Layer 3 of a small transformer language model trained on English Wikipedia (13 layers, counted from 0, width 128). Numbers have three digits each and are written without spaces.
A neuron's activation on a vector x is SiLU(gate . x) times (in . x), where the dot is the dot product.

Input weights of the MLP neurons that the questions are about. A number n stands for (n - 500) times 0.00082.
n2 gate: 701255414487500610553642504215412500529777437488572607354382647421456686425209427516598512467724508587395356424687346541341455684690488517257545365368387650392566598552368552773339385390553661420592496387570537584481404729532662273557446368367465520548595530331362299555710536483602470419869661527447619211472452615650775372620433681665360553377618589461443465448439535324612241660660
n16 gate: 561412204625441676358462436393274476613390454492511592604492732395403448611470801584341489504603576386281390430537390488564346554525367447732591406540650431745654561504675589757389744508460552345437436500691544374511396468243488378413515515661492508484596463568410500646477806362588681578828602383602456512598332409609357419325218657493465416567730626530390575579627485239665511376194
n23 gate: 290520336392569342557325488607573273731382559602381301902689468412696641524515701446479185362311445412445312432423724521770424327568565661438406278651492460492512441444345424363623367397693542536318580580500508527588384448617533413855671621650414319520448489638445638341445740811496504176428537527516670434528686512341473396605571563596592401608585655593598313534393500508570314480689
n35 gate: 504374251500667402659516678580473373383570649273244476538561384350456690520860317492549312542484453447418305468313557406675614528551435424570610311511609378636508744452357353401445426332541384600704394291545557370390340489689492453581373372595675551633512330398517258124632516701520530419405326539728553682561440574533318803496449571684460783550496374419431333333439737452578469480552
n37 gate: 511504489456647398564409347363553587623547355399489467649180581446566619376454474314538507374259345552590629239658410402661654364523571539458620390642455453389733409617389763542533401477395336430500537662655621472577379643448463529440813748496511522251394378446334493569335418724347627633610422478571561458332437534554672320437265609331544615514328560429463543390609565659482333710452
n45 gate: 670511565439408518443404373407572354293460301305564779619699399680534539489604630752277496465366430678405398519600595262449703774655443583620592456514578533365442452605560623667363608481550516447669434571177554694611601361655583360405438445391398467417582518581555579489792576319644672576470462350454577593409666803461376489696459419417463351709405317373317682535466496557475581609504
n48 gate: 448148646760543383679642520562441408526564540368605601610763614364516496585331446534362548228383416419659544373301637475393550676310463379454525571435600262500548782523473431576476369479487610394469324689567195633652614299401335604550307504806392308599520118660749496488699413354399385422496434532346226348616463521538417373430512464343651504382426761543193476523592492603353379344676
n55 gate: 442279414664472550620650631267460530540277525661544634622418551711370616375419474657340657741871765420578537521609500504479540534536423397622358337552381208424533716370591408351629705323496478724512533465552690403528719445610534343650651541329599442572508333492602423835566350451650618769618261648582435622380517768083430281547658591383593548240299654537294496261543471496340579352525
n57 gate: 383534582525485587371523645453581721576406285459236371422516569760335507587397394401480319580429440500653575630478570516526565446325310370346391530637525667631381379446619519460545662586496269604304394560614657287602722688396453485254704440659631737461450569523202589511541333745371489386447457534621472683512531744416414627631285591585251341448411294329636474511759747488567451531396
n62 gate: 696367434521260421906508656390577512776665470451544591397610420664500252360448555262669361576155481456530545454551438622530587554407589549342613545619395447454377538211240424425693338429551432680434487625480406570609550507512322688558659549381594369295580572711645608344623512492496375492374488702324654559275341288348731301619568564581408540423524508478527552496531485396489413316485
n63 gate: 600527673489564440679507457535468497518642726745455577419531426447372542637545396500274543412299523474454526196455678490513538456740558246476342513529404249632687317503768406465667500531400458639380433496483358373371426547500301410717444599507467623575655446570418534644507486628510481558520524351534598503390527777504559480561680753549612462663407414529565520657545464554352477595520
n71 gate: 587577563566500430413577648516406339528407493530282419448403643440503464550471389511563500596601256471699537561607462361530590538424583104363725612577468524517225671475353290461617711413497465452412282421427378582552684431442369613369490520486596493500436391724421394557447528646550484558537362327427353521507668493550437527609473490549541584490597700220676464367580609192401520374422
n81 gate: 698320329385424530546474551381627402381467660414438402591756587448549587466340597496473351421298410522526489633645496531640572568299231343332183518378665579694607350507639655445680743714422480443409441516449298646251527591626488444446570759697563504788753453698576619481515612615485603456508458478655559594542527628563548523588343275467420486526524677592519544316675615424729377591751
n85 gate: 432360429645597661341522637555465541637464607657291457409258533511493220295430344526530568436563457507585287573618470548635138431523544589605511465315421550460631600514558467560608451694374662620493444431242381364715482662357607468419595472542248479577449562607481317384461544401461493519514780568589436383312456437473507264368575500273660277388573400384485500344310358485415715423526
n86 gate: 473618427437536497719243556357572303664564366426533517464416333625394559595694514496732379457472460481513584702333396335713429565739490536535434543532577618431427584462610412482358440633738486418233594550581560480588510494490400423611444563564457477469483510651493524286437556410520324187684497510479578546635507549514729394586439652631483293523246267378413600564566557562586476747479
n108 gate: 524445635587576707425524517540653486431602593589533524396404326620179573541648357406486637489500497377697422451283592325571619538533560437522546307497454514566368497533352458308545522661696460315419138449493350607560259642641341795411497629406452479560444612490694394621480663489524559619726641490720608467560349604551619493616521548467465731493511734426369527477521503528341596447378
n118 gate: 659590424464425598572516456532603560755569773504504442336508616504496177623428420380534561522525537500492322716385235470371571533351806351543618335520512668496448467631504331255320736525381517148452441465385377607421504642538353411336396682595334224341508508321160487685710429483377434610830307528534398607508174479267532367525304610238450657620482500368647576539580573175407553583384
n129 gate: 513584600569654576483107591667720544326425542609455703558535462411394537297623448372544571509448504431467417521271509478512561410541703324284517574625383340611707475305247385527601416496478345363586345751478325623626705350358444278530525442615521274375483339513348461475434898836732476523555332446600452769413552566287517564273068492443500645496577474661565769242565712418173441607474
n144 gate: 343394313973625567565559380534393684242535570422534294546545496454440447512466472554463461342394735715585726229443411569310356480597383719570792469538534496492709453340350369446551212386549578512527417479561414389788615637616657574848358450426481360355226564343680452468597544550335399538528730500395521418290516524525535627408398433596898368297521407469508434500634523524415582572384
n187 gate: 633448546270674493576541312525346527551365585181611355370335470617440646426557328496542735648209559628555259436500204692598649432504458405454435464532627626598518430535690526484371438577282776463644455535523416367593646434474292482519543453228317621655563507386535470429249261418666465647586568383576396310500534615426409500560485526453380585446262321380405413524676664609278467451470
n189 gate: 350583377535633334651488356466396471584673421626611504740594592483612351512724586512570476554324240504312339500519520747457470428168740559649439508383481448737699619250504496546191434660623592295481509323484258566588187370480679472573543570650300551545540709587601512600559325668658387658616585543798537471691512508588371640472504484654484276376377313558700383257541332605508362456576
n191 gate: 440579761535510568482361580356521530334482496450555443653470536474309490289510371608411288357426411325521482536621489548539442554397365237232584598466337379731644628725582421291511552567408133753747389485485537493431558594504387454482430268451482496547381360457314515414468676613618605542540507465808400485434449467515539543522443753403608629444615588399438717319430605576335663395482
n2 in: 597181461477618674496543675394525487572601500673631624450452581460534586479409500322438555254610361480374567225738670504274553461418513455385478309342180729547542635536379419522555464425474545341529680347562592582222745707496591134788210420687487647669671565567365470419604700477648464527697535542395544300657366522491659418573462424747436496252596395608356775256605462414688191702741
n16 in: 338409402323584377414325372328607232307437327410534607693562788429672447389342574604508441483627567359422414560634516418765477516462537750463463477485526218452410488366538540404401608364430321384670535761516459438428716623387411166516457480604641410346476197465706706596492528504559429560711642692786595467581747336483473640440437607335789443461691329484565624384512797589348543420661
n23 in: 586578377666607578466430444444659637504386357586619430384496567552583448343448547698803373461445557445443431267138132551468484625632690601685589427398425628458225562391335699306537379410615543287576592382667658324643529515634441545360407419439345537466396476443574504822731534487722714580521277492432517806551555432517540458525545841288792402440566572327568391829287581533358275325492
n35 in: 299722400429384540275601358403641656816260287480602561484471598278455519500488554652718472530701781275504496676531176810528578406582409426281525472311454569365397077770581411623484365441613581471524599414471299680547553473319500512492587624262436508326508458420268508508285363401460611491561599332612395466363479345351373672401420472426512384449496405599658682686450209451456492279598
n37 in: 445276370547455571516508458462519594533399684453432445554386647649579606472492219599431676844496555538163570349477245512620409564365403593455265411650740524384392375452470654492449438545569744627431452483590455301606285607432609492492473329314496613480381647269341552516655363634461388428595581484330451706435420569745643520800465245378592481289344605200747643563650531616419363747297
n45 in: 701605532466270562556581402541612540602355423335541593832680582631418455334605688496588369427304569571447710457433401460313485390284433566746357428386371508214310639496412360237612468588664313578485513656364476511292457554638520354313670645248278362449578345412479610508740595406496734666566528554341460273333480640569660535586527558549610666455396703455564314489340439449375542237590
n48 in: 351565773312581722555604579430241336755329321238341400500393299516492526408362690624381298294722530316451553484348488246481445430278378418272508646610628515438511584381365346560680552337496436422575517439401480545644380518371351519654519284480557397480376551561565449184572559467554348533554469553626468480469590313221492422301534274552574606601521693545327658511658387352530760512617
n55 in: 559700387462575566387284489398806663562643368438523555595488702364460541383287581271646469541346434290616407805489544520562402698395448496549367373418507492659696621581422433516328508857512759357652225533281330637523524621197640554488519477508442442528350339220379480488593323525477407239528520585488476557432480492459627381572177445318627631729605343423613611349431388365515551726472
n57 in: 901523469388325621340527515460526500608586311654555401430429642745515292519633630512670719576598428449444481408316582331593405538585345443528371448428609694230201519615399240619322647386555620477430415286516366548533273496179519462523830766432571575290439529485649543664616516625367432516664418609527346504414364405384422581434613470541538431518622566548566418536327253454601534400642
n62 in: 488508472630371608631620666359385512699588412691627500429424590565597415515332596520656477480376255637367576383429635273648411570764480372392639606632268446441329404191232450484619520668580290403282302410552456616567593623555457504262741413395496435358752574760590504740591389218254573583636378591433472565275472328459720414512446519519449540511533263572401617464580451402356377441523
n63 in: 565510594311497562456513359566699388717713620516481418573615414462523487490595429442341526503348325519410565424370520551449387348661687430500392401347419297487500412451702382503585497510459445602455478555371328449560328521267460280816516581445623642497691581542573643287600493656432503391497600649510507462446817608486497556570529533497490225567377477593557417614591394493487542354606
n71 in: 693600421696530448529680297463570486442544531569453392551564490354479423521255439402593342529453342656524339658520553643544490391318589389576660622444431490479350528392391563540552771468679297693534303625493228503523430529433316538600297469540630688465747298528471264472428475654510615325490376432625525482397744539460612413451541417678371715527481571547603531533443578472558355265714
n81 in: 403691653680557724421462604422537496388592370403557330471390611737662761314512504429579870603325551553533831616504578386150236457613478382597579554363508551470508551324653632549538642597513576654413656648588785171455491298401517332609546558398521315387474723799577327491583430410462616568504660655539685425270513320576408513418454462282363528488536522106652517771321600392367445152436
n85 in: 684518471415537581292390469510411341620496500637404365286254532485561305493424471548415602496636504527507321310682347423675377277549558580467551479392476575381367666263439361686599444364482638460452532504489349286620640443428373518416434419590314718529546408659500395272420431496691500469471649514500378727267634448571423378302659422486565439438709351371427497236240490424479656540579
n86 in: 535391420523368549689398597565595507641671615444503525558391468470532412479527529548434503418336493696649399532568424259417554654515421640100413555416470588754555440570463571400644500642518419664816508796467467428375564642475410304496614625619622713511585557402803651673507511380546463678191302225431632404442392456500587493543504672555382564538511511552511410517547656697434588571475
n108 in: 677564617479431643558386570609628480608504365466482546570739500580492489629449570421453410412422534514325515718668597226567384473569515399851418496558550224400415553411446390619658385461781758339441702340539387254427405369373426507368374433500507451396352460406604523356653581472760571333519369747535370536512172649568537492477602504544771381618455706559667481728309560611474432707760
n118 in: 345237418491423552332520668496257338508441476441442528496744427407520285516454529129500274487368460401708484314203537483276408415184390637438492461367447193605527436620352592345393417641405408427512531682305426589550625593618406670529360555630437512500564538663593276380661381517675591423464410575266550538635862322487433427261440234403621477240586676492270754508566437480574472435427
n129 in: 670496290415684445519693496422482250805526533328579370446435444652634472678611596272535397570599625560325295466525485580529454507476405413315607446165789593665311577678422820508367492339496376545547578382362557597685463417440489328416547577325624712334589373493551568511442519657515392428638674701454226442360436462325613410477397478364459440702444523522595406531538427387286456515582
n144 in: 546581567760640546437631549537548576390713561561730739957385682699752441496351488596400538484754676493455219380597567524663319648447421541684373568617504396535496500424390396516466572492480524275653551304580472589688500388645496481362605629637261500610465496466402563477455417235477384715450752576460540375512567552593779710625508477507787482425541445376547447742488458695394481601368
n187 in: 490346619462510535583728456537389409725396601642392472520630535404422672465503262485507458581511371678562262542591464656545513447541514335431475384440523420599531563658736451614577325496518511550442469704554250371473610628671514580676749483573548538550613617563370268402576414485521490647511568199356343423428757554382541507319448437639387604537372507613284363306579621642301256479419
n189 in: 344596630813606504555259410875374397645538417477323661362579593464639368408504350372504470395512314478617655450607390377365471500230449692329488448467467232302399489363471554296412360540662765732288747593405484467438338486586371489590332436548549443375565354473561504523470245435458486290315473621539484624606457389585320689543405439255558292336410508642665369568543342481590390395357
n191 in: 390493489516489467572496349606454523678543478475436298814375511612563412599319595791511529508473507820208511396266677470446423552590590700519338579510430595444349515466472802504745561382451531548436451574500606553493404500616515384549525738481684656612622710616691466603522662519310652508456665438707599285523369663515655233470485675585670497618410470708425604379678623519518420541426

Each question shows a token from some text and the vector x that enters the MLP there. A number n stands for (n - 500) times 0.0061.

"all": 480654337469492442373377430474620477504654460437516596342570433454657515522525492564432339520570511454555590417411494398532626389436547278564343525521435561548406592579447429562550466433530373426501651524638548486557504544355503514516482543789542757384399428625626492514386580377498565573503494546307569692396381281430658641425476426571509501523451494439489377598536582534346422636478
Which of these neurons fires most? n86

"ill": 387649486498373430319425363510579550430600374378512660364630450483655631478541475752500354592581523508409526475477502398462711300453500294543325589485473536492422712539419360608448437604307541415550433463569403485429539469522471517577533574590494509457410534514535492653423625465587553564424516603439420591404443463616472615433598576574380331476554510457427516485600491575483507638509
Which neuron fires most, and how strongly? n118, at about 0.16

" took": 535394468462524372541420449478605394291586435387443538460539446424412470551433270567522338710611459455457516610507413344357493547332600330567394476538601318515444572590419448537507458533545506630484368502678510607459597534382594449589475571689457559399456582510338365590357457444440411681279629626609586407398394439558512582395582514511461371348512389515452480588417428358472381447506
Which of these neurons fires most? n189

"u": 481521335416562548581302513607570589518469479384559673491593447403620607355376492578480504551510413651502520471440511432366524322500687462494480455416440477572544598616396461599472588494446413379347422591473558638471613490487529638492436465477715529509526608362411468665457547549410510558392551487442456655294362304765476676569472527569530391605417371479411393489508487524420425464378
The three highest activations, in order: n48, n85, n108

" on": 649397374452576494432292430468541517515578419383656566400540554398543506696505547636398370569499402415519459651578659394336576494437652582600349497640556438535357560473418490545527527484467535476561380493483381548478499532529467465597485467594502457273454556494495428668509682310309604665435607469496630617451413329600536562403678400569495412545348443594453407609466510492473467578608
Which of these neurons fires most? n16

" b": 384493469414558529382415469575478611431645528430499525447629447285511413506502463545450329759576548277585601395481437405516591435450521411536497307545482574593453497538363366364527678592695591502462261664666561527444493378489708453470492547561640610350430460447432409515479498242282463433374548570505533598581423349472392544563478510593533418451490438525444379503457509385425458523583
Which of these neurons fires most? n35

" any": 581346426387486477485420477596586246429608511434508575496454320440471409410253342640476356780600568523660494521492452366679545417496602456532595441494556612598491616702414571659551589550544555545476532530571460559489614556423495494537485498645476586405410557597359337554463452503525608600511556470384545443690496342616506556534521324609533504566322467530489458579455393370415406468518
Which of these neurons fires most? n71

".": 504299528463550483493485575555520581504387426389652632393662386420598533556562305565495405538539482623380649551488525469499533454373549611580486523524339617565304594517405612325464561552399611448481591557513508560568532394419514386625464654463554565372423596483391253595354442449428571703501542467321439567441393453576570573468539526528382419504443419481496404624403366407438408507481
The two highest activations, in order: n16, n48

" not": 567403446323473523409420434485470272383479422501520585453613390437519474603374388665489438753528455390451429421579442319594435559353638322571450617537507683479340528576386491568627534415497625542566554514496383536227560592535651445595535482449524532523407505420392409604436589460548602497349695556456415644633411399606464541539569439599489525432448355553483462630603540396528375459617
Which neuron fires most, and how strongly? n2, at about 0.64

"—": 393372339432551430304452488579488529434508448321566558270596467380533498552485288612402491906460494488634425497532513407493597540350482313389519574548524526543390476556474424508613519505369589578466299653610512622460576499435456492616547526560528567525512509503122355439407299534462523694586562407447511645495399352628548566515597569606490488461384486539430395584368406393472360601546
Which of these neurons fires most? n187

" an": 667304587438551483471245584574486382426660478412485568443544269508489364463329461674494401651628456400529545636484498506406526464428627531481605490554547487577455548443482528543540591484494448533503496411582505621441575351422611392492504543624480430517432510473410348540435406581414643542530636413299627460436525346640421611379441337669459466663482462553530332538367543441378491674576
Which of these neurons fires most? n37

"),": 546193383457506505438417564543452474387561440523606559405604324427607568532511356593448263664468464493450560592429561374449566490418590532553477649474529506508436547519498461295620537413414411499399747579568533583489563476314521492535435589573541556431506585519355378607411356440416513904649644426389482470409506491678448577487633470629418407449506423585492421528472381474569471539582
The three highest activations, in order: n108, n23, n129

"ta": 542437427343528492592506459440514566391553524386617497500548414430633604562501600550516474600489409632562588584409413386465665602437654402485478557474371517539500523536477428556481682456333406494430541619560457591495541374289451562538500462486695645477468605493393427703493562375445527566406663505504455573235460503669568607558512577662478413204565382577386329544652478380432336483629
The three highest activations, in order: n62, n2, n71

"est": 449429433479650600473489429482696655385528444368565649565520518453642582544503568612524330756446444700647586373332466391531500325272641383429501613435398614513473586597455513649586550675292493510537754571584530562502426498385570474496467586588463488482484463624492458574532553386595508611392603545470353503461449351651459616353531418619476464382476416429524435521479399464459559697546
Which of these neurons fires most? n81

" was": 661213476529456529474448425443410473371492426363567514477516362433537559716496421632543349602460503464452547459443419392488528427337620547419501575486547526526399617565551495513638540470462533438493553550654383614426616532383591365466437553485535509429517600504393363492454645536374566779526631582504621501451322338468471655368666483538439384448467298540430483659487489404523554513638
The two highest activations, in order: n55, n2

"is": 448345424418548637432518485550560551378564521372584625566636345532692581460350505470430476606508431597651615365441528435466503426348583262518415538500482565526468518561464395487674484369409428475484424560646461488418662524415411517603433454439688596348553538548289368630385287469338575641480670558396471568381484448614545615449494483586453425370538620440506490622563415544444421627463
The three highest activations, in order: n37, n144, n71

" one": 531395488550625451383435567561596280409637519434567627502490374521465444597413382516551334966481435442611482574416544437536501499394676380613498499508423472615404586643467561515638637473623459519376498408644531455483629421451466445575595620583484605442388590614361432580469456466456545524490577432460570619457472342668455502506455421668354344417525442476528302505424447439386510576638
Which neuron fires most, and how strongly? n71, at about 0.9

" men": 526546455376517519394227437347410530528629442439548530434467372301517389576475533522447396912377520518561618520440521436431476682371638338474365499443511534604366424620515450587583568509527569533465566549584658536515510446297512439406564519414588569369479510471226508653440488364445556623498606442622524553469501523642583521542536490532437340397503437514434287571393470487472567518674
Which of these neurons fires most? n57

"ep": 511577572482508642441430397475453511516497380450459553499596341469372520548378513557498363717513476373510517431434450536327544437373621416591439654428405426477455596524295579511350389869338505393580388484506517632549565437507465474597523338435604465641363544559391473636529561470479553466424662657383497512374518461568486708481687422565476423487462548510549428376516468568573478521588
The three highest activations, in order: n86, n16, n189

"al": 560390359331433543446523531618707513512599478435526532413575381552609521544461368481536332636452455540518538535479505549238607508438611404537397474402429642485441589634460495602683331498452527438505418615622552545541575508480591498610464521751629488330413584542576507455497496435528504614323575548400396627409474384412530557461548275542615529295560381454467379581616448520286391449494
Which of these neurons fires most? n16

" But": 444405446458628510349480527530504520538619494459500472430510466439518646525377392632508267704550588486424587501505443329583506596419483354558416552466693556541494521604625583392718421450447431664543577448479523606518536518372404565534447541481516585400510421544353270759268453375305511660326553568489565536536465377569384621409473442530475527579411433455420435503317536499503513448711
Which of these neurons fires most? n35

" sp": 382539519420634550492536391513504466546432456487522336531516470316423487496575530599352431657574526413493447474487526371403486312533616580583355394490585467549413579506393476306454507596615526482596362677576652443632573445365606407481514404490473570405449502511376395760497486243513550498379670580416599398618417452524550601503732371706382370524508433545525395464452483476411313673704
Which neuron fires most, and how strongly? n23, at about 0.18

" family": 421405362361570647485419548539458439378560402446660435537500407296617388552445363553572381706471388517566616507526563455493434557505455319491460520469395510603538625715478465600506531670532435537500431528597592557386579442386398413618453590460710676365538575478364502643551668479373585718269616478524445363483481462587425574514527594623347429420474383592438460462510487481430580533548
Which of these neurons fires most? n191

"===": 475360461376636457424499465653521317541508481362482593396576494431530427564575351536555398462510439360545444573381477391445513478425567512557435506477520492560397622512551421364508584461377667530481741709511387647464559402532373432559462413663416466359461441579349184558475509415425481702588626307517511577412382486589573557384373497556365371478477397492470362471406549560387455553577
The three highest activations, in order: n118, n187, n189

" to": 432209483364522533471369396609447632489553438323538567489555522442546557551540367662455374723629461575462499586484621399449557488331637437471474508644597609537456546541426538384479616507385472467449570422509360531398545498483495415518521445627494531324436512422427412808416565484508669735391588604477531409433474256469485518511588502570502384393439376498499351467350465386517452579554
Which of these neurons fires most? n63

"ood": 463557352411608650567320349563513581426530397356500558436559429517607423399443440616529393761441586558559468440386508408494557468338621430580498465495396568535445523501491381599551509580332539501511603677603501566561508563497395506624553475762578618568485600444442399833541476343388565511256536621368467478600527455507519639398458551620407498535432451555526382623406563570526547405722
Which of these neurons fires most? n37

"e": 386478388407543586454460424465513736489647471390551701419578441406617484515439416506475508583397484716535586492525542404479642458471673316544433563455397463481496493587458521581602467461433447317414353457495505569405582453502528523485503425618693603409502489484441478540564439515380608693375567581427479469435342467812560633362436552651542379436563389347415409523509461494380381717420
Which neuron fires most, and how strongly? n2, at about 0.36

",": 599177429499580553470445483570454479421489452403599565427662423355502610459505369703432271695450481562422577567487607382428550548461589451491444632459471526520354525526517487351609574461404444469454746549554547577513507514485486487474443606530520540363547561488384406604439442444439541887620578431346507535379423453663508589504650481583394429420453375544497348602438416373575465525536
The two highest activations, in order: n45, n2

" 2007": 437342379452634528509529407482612594221572403451601536339597527418509562545445484609607515524515458472640545512350405411518466443454671385467535620464348520488345483586446553380490611433355383515365597501545577620443554347444460612602470472538409681523500603450392428507445468403413585544546656476556525553446383413377468494376591472669473414375455278532482409612590589499372288590630
The two highest activations, in order: n45, n55

"ed": 521358598413559571370284347570526627417565499281471796415814465431470527532542331550579450658487398653504629527546475476406541488337600377482381524444468473438384654574338508627591318534611555471562434473583397488486556439403585554475467491581428374602395610500579481614452452477466493613245504561558510422400413451587533564439544449616588467339455473542480483594407468551467497591520
Which of these neurons fires most? n189

"ou": 539501379455656612436318399463528471447555478556527445457500407414607539398590607589444355615723464767578504492353498402517489404388521507513548427485464535577463577578544494595548452550296496425408535424542567644489555368437554463494570507359727762445466452411571406557403651570456477376460595468414424512350392408554496738429448457671457538683510451421356376575571455674400501432566
Which of these neurons fires most? n129

" ident": 450533404430655630442601423489546554394614398465572449192630379380539546434320489437449424784550468486569572388555451501595461507426527363462428455360511619551429560591651452557487645491483603578444385590657522470306512516494554404574487561615467383443486514385438479593449310431541500410440637452516330580412516446632465582560607260569380509578509352578415444553339525406336479577421
The two highest activations, in order: n187, n191

" 2": 480461347465522612445496392469485542356574412406567584447593428397484553549446561661533527726472427392477501553433433426460590430407525543653485548454371477627480496563426510488718562455537444450553426423659609690432599450471372488490630565512599542315416535336448460625435578359404413576582550586474508564541332315544538537340574285547351478349430376447492350481515578634342569599552
Which of these neurons fires most? n63

" over": 588356439420506638444470623407484467520604442306556558307629356498332533459376368631414382832601459487457524610393597378514531483359612626388436485525656487453279572520350472395441625521403476490571361426531484647578411424487532383635464452550447391431446577503391384607410508405423600528309494424492507585585393366484511598424666434529436535436460552555499452541278472458519520582389
Which of these neurons fires most? n118

" women": 445514395393549518439313427393469527381593460410520517426455372295453426565450498394546483869399506502580560469490562447484425663380580296438406581447458534653372444623449409670581595516449422555482484529618643516505472378289428437428545508389519567366478597461286547661371497385459544642320554482561439412490537558649567529554530588502375361390534391508439302623407523467421506620652
The three highest activations, in order: n57, n48, n118

"E": 301568565278517544350435411584463534550488450407491374597651421433488414540460478583507455514499403518587548586485404463556760386447580561542561715501538556621578571516462529349617462423578454506493413425557613638491632335424530554534477518672661492400429458474385401447507366458473564502515514559517361695536404373510621702433563530581524453524413595568505321515199509537450379521560
Which neuron fires most, and how strongly? n35, at about 0.42

" th": 515610523365550392533496539659525327447543471355495506485558513318538539569452633609324296770543516532607616477588393367483599506513502469528389412395447499582499605544379564419563492321518726486562545549603604501606465529432442395545580607386649584590394530477380363574499405522493563504422656589502394555625451381589528466423662446520464389530466497553479349632390456294457521508678
The two highest activations, in order: n62, n23

" in": 413325518474492579408323431552531414522579441393635574463649525479572561542464441577432426638529450449506497721461570400490594592392645398544449476682499460539376578481465462349513568413472417571465505474608381619532531460433566326546429421555454475277469547504393330629489504432321544716437600511440561549338461361652545587443596448635425488235391364555420453557440433411519380607502
The two highest activations, in order: n62, n189

"per": 443522563387462701252382557380591591625544393288559647326537393487518542477363578521430386649467476497437469462433562409343550492346490423410406498384558639601444616494423508599473533437314462349561406416558496544379506364401401519538485545604559640476359524584485423605502567362532547616374573459478412469511507399528620608443504389680430442281555306558518424508432565530380643567427
Which of these neurons fires most? n57

"d": 437513684349617519493476395472533443486453436368564602519733494454552555466465581621421479427484405528501688395418465411310547360402532388473410528520452654575483680485508517587623520489343646439320332543746512545397586579463503593583461587498552610428458569491376496642476559361465499629291647636532270360456488412614657636532507480658493448419534421412422488518458503527512407471352
The three highest activations, in order: n48, n129, n55